Layer 11 of a small transformer language model trained on English Wikipedia (15 layers, counted from 0, width 128).
A neuron's activation on a vector x is GELU(weights . x), where the dot is the dot product.

Input weights of the MLP neurons that the questions are about. A number n stands for (n - 128) times 0.0052.
n82: 136, 99, 115, 164, 157, 143, 122, 142, 77, 152, 168, 59, 171, 161, 201, 119, 68, 148, 147, 66, 160, 196, 100, 135, 113, 209, 138, 134, 163, 97, 111, 116, 120, 129, 94, 162, 116, 163, 231, 71, 89, 97, 132, 159, 48, 120, 108, 145, 174, 126, 142, 98, 146, 101, 139, 132, 102, 169, 190, 164, 83, 118, 106, 151, 130, 92, 87, 112, 105, 131, 132, 110, 152, 100, 123, 63, 131, 83, 105, 112, 73, 160, 102, 135, 83, 98, 123, 109, 108, 133, 156, 130, 112, 170, 149, 189, 129, 153, 166, 206, 146, 100, 79, 102, 96, 127, 103, 75, 114, 176, 155, 172, 119, 179, 106, 182, 142, 75, 129, 89, 132, 127, 187, 132, 126, 108, 122, 172
n119: 123, 138, 108, 112, 128, 187, 79, 123, 168, 88, 119, 126, 59, 98, 161, 184, 145, 104, 130, 173, 117, 156, 69, 132, 105, 107, 105, 192, 101, 138, 118, 105, 136, 149, 88, 157, 143, 98, 146, 121, 175, 112, 134, 151, 103, 128, 167, 174, 191, 109, 137, 66, 115, 207, 134, 124, 149, 137, 176, 166, 154, 151, 96, 175, 177, 142, 90, 161, 114, 102, 124, 151, 161, 160, 248, 39, 87, 101, 124, 64, 133, 142, 123, 99, 140, 81, 143, 192, 151, 81, 96, 177, 165, 141, 47, 122, 88, 161, 150, 111, 130, 148, 127, 144, 121, 74, 165, 100, 56, 148, 133, 155, 121, 88, 126, 121, 102, 146, 122, 80, 125, 109, 153, 115, 75, 92, 146, 100
n120: 109, 135, 135, 145, 151, 189, 207, 152, 89, 132, 138, 121, 173, 100, 115, 146, 138, 126, 145, 111, 120, 161, 207, 100, 121, 104, 101, 131, 161, 83, 107, 145, 78, 126, 124, 134, 120, 169, 189, 97, 206, 122, 71, 211, 78, 119, 127, 158, 130, 86, 99, 79, 132, 78, 77, 90, 97, 90, 189, 82, 114, 147, 105, 131, 167, 154, 132, 151, 169, 168, 148, 130, 149, 153, 127, 93, 94, 189, 66, 94, 130, 112, 187, 137, 136, 138, 167, 136, 112, 138, 100, 76, 128, 141, 145, 105, 164, 162, 103, 143, 143, 76, 130, 139, 144, 120, 100, 107, 165, 102, 192, 107, 141, 131, 96, 117, 130, 107, 106, 118, 100, 119, 193, 138, 129, 88, 130, 119
n133: 130, 107, 76, 151, 129, 171, 158, 164, 128, 141, 108, 115, 142, 141, 101, 111, 160, 117, 137, 39, 79, 135, 88, 68, 204, 150, 80, 144, 80, 103, 154, 97, 203, 155, 130, 189, 110, 146, 156, 106, 129, 126, 138, 65, 130, 129, 105, 140, 131, 122, 86, 202, 100, 89, 109, 141, 125, 131, 150, 151, 92, 126, 164, 155, 99, 146, 140, 108, 141, 127, 140, 180, 166, 121, 127, 139, 154, 151, 207, 97, 133, 96, 85, 134, 164, 138, 176, 107, 127, 124, 121, 95, 176, 81, 101, 141, 182, 88, 105, 84, 133, 105, 94, 115, 108, 117, 125, 108, 184, 190, 203, 171, 100, 124, 156, 90, 134, 95, 77, 108, 113, 120, 181, 141, 38, 136, 125, 105
n261: 181, 181, 149, 177, 165, 172, 156, 156, 133, 120, 100, 197, 140, 174, 130, 200, 84, 143, 115, 74, 157, 133, 85, 157, 164, 51, 201, 147, 125, 99, 86, 132, 144, 117, 94, 159, 100, 105, 115, 126, 135, 177, 100, 73, 107, 152, 145, 152, 102, 149, 187, 53, 94, 150, 92, 137, 94, 172, 143, 112, 134, 95, 117, 85, 93, 101, 126, 117, 60, 136, 150, 232, 170, 114, 119, 157, 120, 109, 141, 143, 129, 124, 90, 110, 111, 91, 135, 132, 110, 105, 125, 132, 140, 103, 99, 183, 112, 182, 146, 140, 125, 121, 74, 139, 116, 202, 97, 127, 154, 175, 121, 121, 140, 107, 128, 153, 138, 72, 89, 131, 143, 115, 116, 57, 138, 119, 141, 79
n454: 192, 117, 154, 117, 131, 181, 143, 111, 95, 133, 115, 176, 182, 157, 167, 125, 139, 139, 65, 109, 163, 125, 86, 90, 108, 133, 126, 229, 147, 165, 124, 181, 175, 85, 131, 158, 117, 122, 158, 130, 153, 95, 178, 92, 113, 202, 75, 85, 78, 57, 126, 88, 142, 182, 128, 131, 155, 77, 157, 149, 171, 128, 99, 175, 124, 90, 101, 111, 141, 118, 64, 202, 172, 121, 190, 106, 126, 145, 121, 122, 114, 76, 153, 91, 69, 172, 95, 164, 106, 205, 122, 94, 117, 126, 146, 144, 95, 140, 157, 189, 131, 93, 100, 127, 88, 111, 169, 79, 59, 132, 103, 141, 108, 112, 83, 32, 129, 100, 100, 163, 91, 201, 138, 93, 164, 101, 84, 156
n504: 151, 136, 152, 152, 156, 174, 109, 150, 214, 136, 148, 120, 168, 88, 129, 121, 190, 126, 158, 153, 38, 128, 82, 103, 124, 153, 96, 147, 92, 190, 136, 145, 106, 182, 163, 197, 127, 75, 81, 119, 92, 103, 125, 124, 123, 104, 45, 136, 103, 144, 135, 115, 138, 74, 140, 91, 140, 139, 149, 88, 164, 132, 92, 76, 117, 135, 118, 130, 96, 113, 192, 140, 114, 97, 54, 200, 108, 131, 105, 153, 115, 119, 126, 123, 112, 67, 72, 124, 199, 140, 113, 158, 111, 120, 110, 144, 181, 96, 134, 114, 124, 131, 142, 114, 88, 130, 180, 62, 135, 178, 152, 166, 133, 142, 118, 42, 154, 100, 112, 122, 166, 155, 125, 143, 140, 173, 155, 156

Each question shows a token from some text and the vector x that enters the MLP there. A number n stands for (n - 128) times 0.052.

"idd": 115, 127, 138, 102, 106, 95, 125, 141, 142, 165, 119, 147, 151, 110, 132, 141, 122, 95, 139, 131, 131, 113, 131, 139, 111, 126, 117, 127, 100, 133, 120, 147, 138, 136, 120, 108, 111, 128, 122, 141, 120, 107, 127, 125, 123, 131, 166, 112, 102, 142, 117, 129, 131, 146, 108, 132, 128, 114, 123, 136, 124, 117, 139, 131, 134, 152, 147, 101, 111, 118, 95, 116, 152, 97, 142, 163, 94, 126, 111, 112, 137, 125, 103, 153, 119, 97, 121, 115, 101, 203, 117, 151, 151, 135, 157, 123, 119, 158, 125, 132, 132, 119, 142, 177, 132, 110, 129, 144, 139, 131, 121, 101, 171, 142, 137, 171, 128, 109, 167, 125, 98, 125, 120, 94, 151, 109, 143, 121
Which neuron lights up most? n261

"x": 118, 142, 146, 123, 119, 129, 133, 109, 136, 138, 115, 159, 122, 130, 156, 135, 127, 73, 151, 126, 107, 144, 143, 131, 143, 149, 148, 142, 114, 143, 107, 140, 129, 116, 138, 133, 105, 131, 110, 164, 113, 117, 105, 123, 113, 112, 145, 141, 140, 145, 109, 144, 120, 133, 122, 116, 130, 104, 98, 136, 135, 113, 145, 106, 143, 172, 146, 136, 118, 116, 118, 146, 107, 97, 116, 163, 105, 123, 134, 97, 112, 121, 116, 147, 147, 127, 103, 143, 141, 201, 111, 104, 139, 149, 112, 129, 126, 106, 104, 138, 105, 106, 133, 164, 154, 109, 136, 113, 167, 110, 108, 103, 182, 130, 147, 132, 106, 122, 109, 131, 104, 131, 115, 124, 130, 137, 135, 138
Which neuron lights up most? n504

"acy": 148, 140, 136, 128, 129, 134, 139, 117, 132, 119, 130, 135, 118, 112, 119, 122, 120, 79, 150, 147, 115, 142, 125, 129, 142, 144, 134, 118, 126, 143, 127, 179, 124, 135, 126, 135, 135, 143, 121, 124, 133, 112, 125, 125, 127, 101, 144, 125, 130, 148, 109, 138, 87, 132, 125, 142, 130, 153, 117, 129, 115, 132, 142, 128, 117, 138, 146, 133, 104, 115, 125, 128, 122, 121, 121, 138, 94, 113, 120, 102, 141, 132, 122, 121, 139, 104, 127, 123, 129, 229, 139, 105, 133, 165, 125, 107, 130, 148, 89, 106, 112, 113, 123, 177, 140, 80, 125, 142, 164, 114, 117, 117, 184, 134, 119, 120, 147, 140, 124, 105, 115, 108, 148, 112, 126, 132, 119, 113
Which three neurons fire most, strongest first? n120, n504, n133

"ual": 132, 134, 141, 100, 143, 131, 133, 156, 127, 146, 118, 151, 115, 124, 118, 137, 127, 81, 139, 135, 117, 124, 106, 114, 140, 158, 136, 80, 132, 129, 123, 163, 129, 127, 117, 146, 107, 129, 114, 148, 137, 101, 138, 109, 142, 124, 156, 114, 116, 161, 108, 118, 106, 142, 132, 135, 136, 131, 116, 133, 117, 131, 124, 146, 129, 131, 147, 127, 91, 98, 109, 133, 92, 121, 127, 147, 99, 101, 116, 122, 127, 142, 135, 140, 128, 124, 131, 113, 126, 206, 109, 98, 127, 187, 135, 117, 116, 147, 119, 131, 142, 87, 123, 162, 145, 124, 112, 135, 147, 108, 106, 132, 172, 134, 123, 135, 143, 142, 139, 116, 112, 109, 135, 124, 147, 147, 126, 125
Which neuron lights up most? n261

"embers": 134, 124, 123, 143, 144, 162, 144, 121, 140, 133, 114, 153, 109, 123, 149, 121, 124, 102, 137, 161, 110, 146, 115, 99, 124, 130, 119, 113, 146, 158, 130, 150, 122, 157, 130, 113, 110, 133, 129, 124, 124, 119, 117, 104, 142, 98, 142, 112, 122, 124, 114, 145, 115, 126, 116, 121, 137, 146, 131, 122, 128, 103, 155, 116, 126, 160, 140, 131, 111, 116, 111, 101, 132, 121, 147, 156, 102, 109, 131, 111, 111, 134, 99, 131, 111, 133, 105, 127, 124, 200, 126, 113, 136, 184, 134, 117, 135, 161, 98, 114, 83, 113, 114, 165, 146, 103, 137, 124, 156, 103, 111, 111, 186, 140, 120, 149, 132, 135, 145, 116, 134, 109, 133, 130, 137, 140, 116, 99
Which neuron lights up most? n504

" band": 146, 132, 123, 123, 121, 128, 152, 148, 134, 128, 129, 163, 128, 122, 144, 127, 113, 121, 110, 170, 99, 155, 142, 87, 133, 122, 131, 108, 136, 134, 109, 125, 113, 126, 125, 121, 101, 161, 103, 134, 135, 102, 115, 116, 149, 111, 134, 119, 126, 138, 107, 140, 129, 140, 101, 140, 134, 114, 119, 110, 133, 118, 146, 144, 132, 145, 142, 132, 113, 126, 101, 115, 112, 108, 129, 120, 92, 111, 132, 137, 105, 150, 108, 143, 160, 143, 126, 114, 109, 204, 134, 143, 139, 160, 139, 144, 120, 153, 96, 148, 103, 98, 137, 169, 145, 101, 129, 135, 159, 105, 90, 132, 176, 147, 122, 123, 130, 133, 147, 96, 127, 111, 131, 121, 132, 132, 115, 95
The most active neuron and its activation: n120, at about 1.3

" not": 160, 106, 123, 104, 152, 99, 134, 151, 122, 141, 104, 156, 127, 115, 127, 150, 127, 108, 134, 160, 93, 146, 134, 142, 135, 158, 125, 120, 123, 144, 140, 135, 112, 143, 155, 110, 104, 129, 116, 137, 115, 117, 125, 142, 111, 105, 152, 129, 137, 110, 121, 129, 127, 154, 142, 110, 142, 149, 120, 115, 132, 121, 159, 151, 117, 143, 109, 110, 105, 134, 113, 136, 117, 122, 145, 123, 116, 95, 124, 116, 96, 104, 104, 161, 135, 118, 134, 116, 144, 201, 136, 121, 130, 183, 127, 124, 123, 158, 96, 122, 124, 93, 115, 149, 147, 104, 104, 137, 118, 100, 114, 109, 170, 152, 140, 136, 138, 87, 121, 138, 114, 125, 122, 133, 131, 137, 112, 123
Which neuron lights up most? n82

"ince": 152, 131, 146, 113, 162, 108, 136, 129, 124, 116, 104, 140, 120, 141, 163, 170, 118, 104, 107, 166, 100, 126, 137, 128, 143, 145, 148, 102, 111, 145, 139, 106, 138, 153, 134, 126, 98, 131, 148, 118, 151, 89, 130, 125, 116, 127, 167, 120, 123, 144, 88, 149, 120, 130, 129, 136, 131, 171, 112, 110, 128, 119, 149, 118, 159, 140, 135, 119, 105, 121, 125, 120, 126, 123, 148, 120, 103, 135, 130, 102, 112, 121, 135, 118, 126, 131, 130, 133, 128, 194, 131, 110, 127, 170, 143, 114, 108, 117, 129, 150, 142, 97, 115, 127, 120, 109, 109, 130, 108, 95, 100, 109, 165, 159, 117, 134, 139, 104, 135, 125, 81, 130, 143, 150, 129, 124, 128, 99
Which three neurons fire most, strongest first? n454, n120, n82

"e": 128, 106, 115, 130, 117, 122, 164, 137, 142, 140, 102, 130, 112, 132, 108, 129, 124, 94, 137, 127, 97, 145, 127, 110, 141, 145, 125, 103, 126, 143, 142, 125, 126, 140, 137, 132, 97, 136, 120, 156, 136, 146, 138, 98, 109, 133, 151, 134, 138, 140, 128, 155, 112, 156, 148, 132, 127, 163, 133, 125, 112, 122, 161, 118, 111, 134, 127, 137, 111, 145, 114, 96, 133, 125, 131, 147, 110, 88, 122, 102, 115, 140, 109, 119, 128, 120, 103, 153, 121, 195, 136, 113, 157, 143, 132, 103, 137, 143, 90, 121, 112, 104, 105, 158, 121, 102, 144, 137, 137, 133, 115, 133, 198, 138, 135, 149, 159, 112, 115, 119, 118, 99, 138, 127, 133, 125, 130, 78
Which two neurons fire most, strongest first? n133, n261

"in": 102, 118, 130, 127, 138, 110, 162, 113, 145, 140, 134, 149, 136, 136, 169, 125, 140, 90, 125, 149, 94, 123, 128, 127, 121, 163, 137, 137, 99, 142, 121, 152, 146, 130, 126, 122, 112, 90, 118, 154, 126, 113, 122, 132, 117, 138, 123, 118, 129, 155, 135, 149, 135, 149, 125, 102, 130, 116, 82, 121, 141, 124, 155, 125, 158, 156, 151, 143, 100, 108, 107, 107, 117, 107, 132, 166, 107, 110, 135, 121, 127, 106, 84, 116, 96, 121, 118, 109, 121, 199, 113, 120, 165, 157, 134, 129, 110, 131, 104, 118, 104, 106, 116, 141, 157, 95, 134, 157, 137, 119, 119, 106, 173, 129, 141, 135, 128, 127, 133, 117, 111, 132, 110, 144, 144, 124, 134, 136
The most active neuron and its activation: n504, at about 1.4

"ing": 125, 145, 118, 110, 119, 141, 129, 127, 148, 128, 118, 149, 122, 134, 110, 125, 139, 91, 161, 142, 142, 136, 126, 124, 119, 154, 128, 107, 113, 133, 139, 142, 154, 141, 127, 120, 132, 110, 126, 157, 138, 118, 132, 104, 148, 121, 124, 122, 119, 146, 118, 150, 109, 155, 118, 140, 125, 154, 109, 138, 93, 98, 138, 126, 143, 140, 152, 150, 116, 144, 121, 124, 120, 150, 141, 137, 85, 99, 114, 84, 135, 153, 103, 145, 131, 121, 112, 125, 118, 201, 116, 106, 147, 166, 129, 112, 121, 152, 119, 99, 99, 120, 114, 148, 129, 75, 122, 116, 143, 136, 94, 119, 187, 140, 114, 141, 120, 122, 142, 112, 107, 123, 123, 107, 151, 131, 134, 117
Which neuron lights up most? n119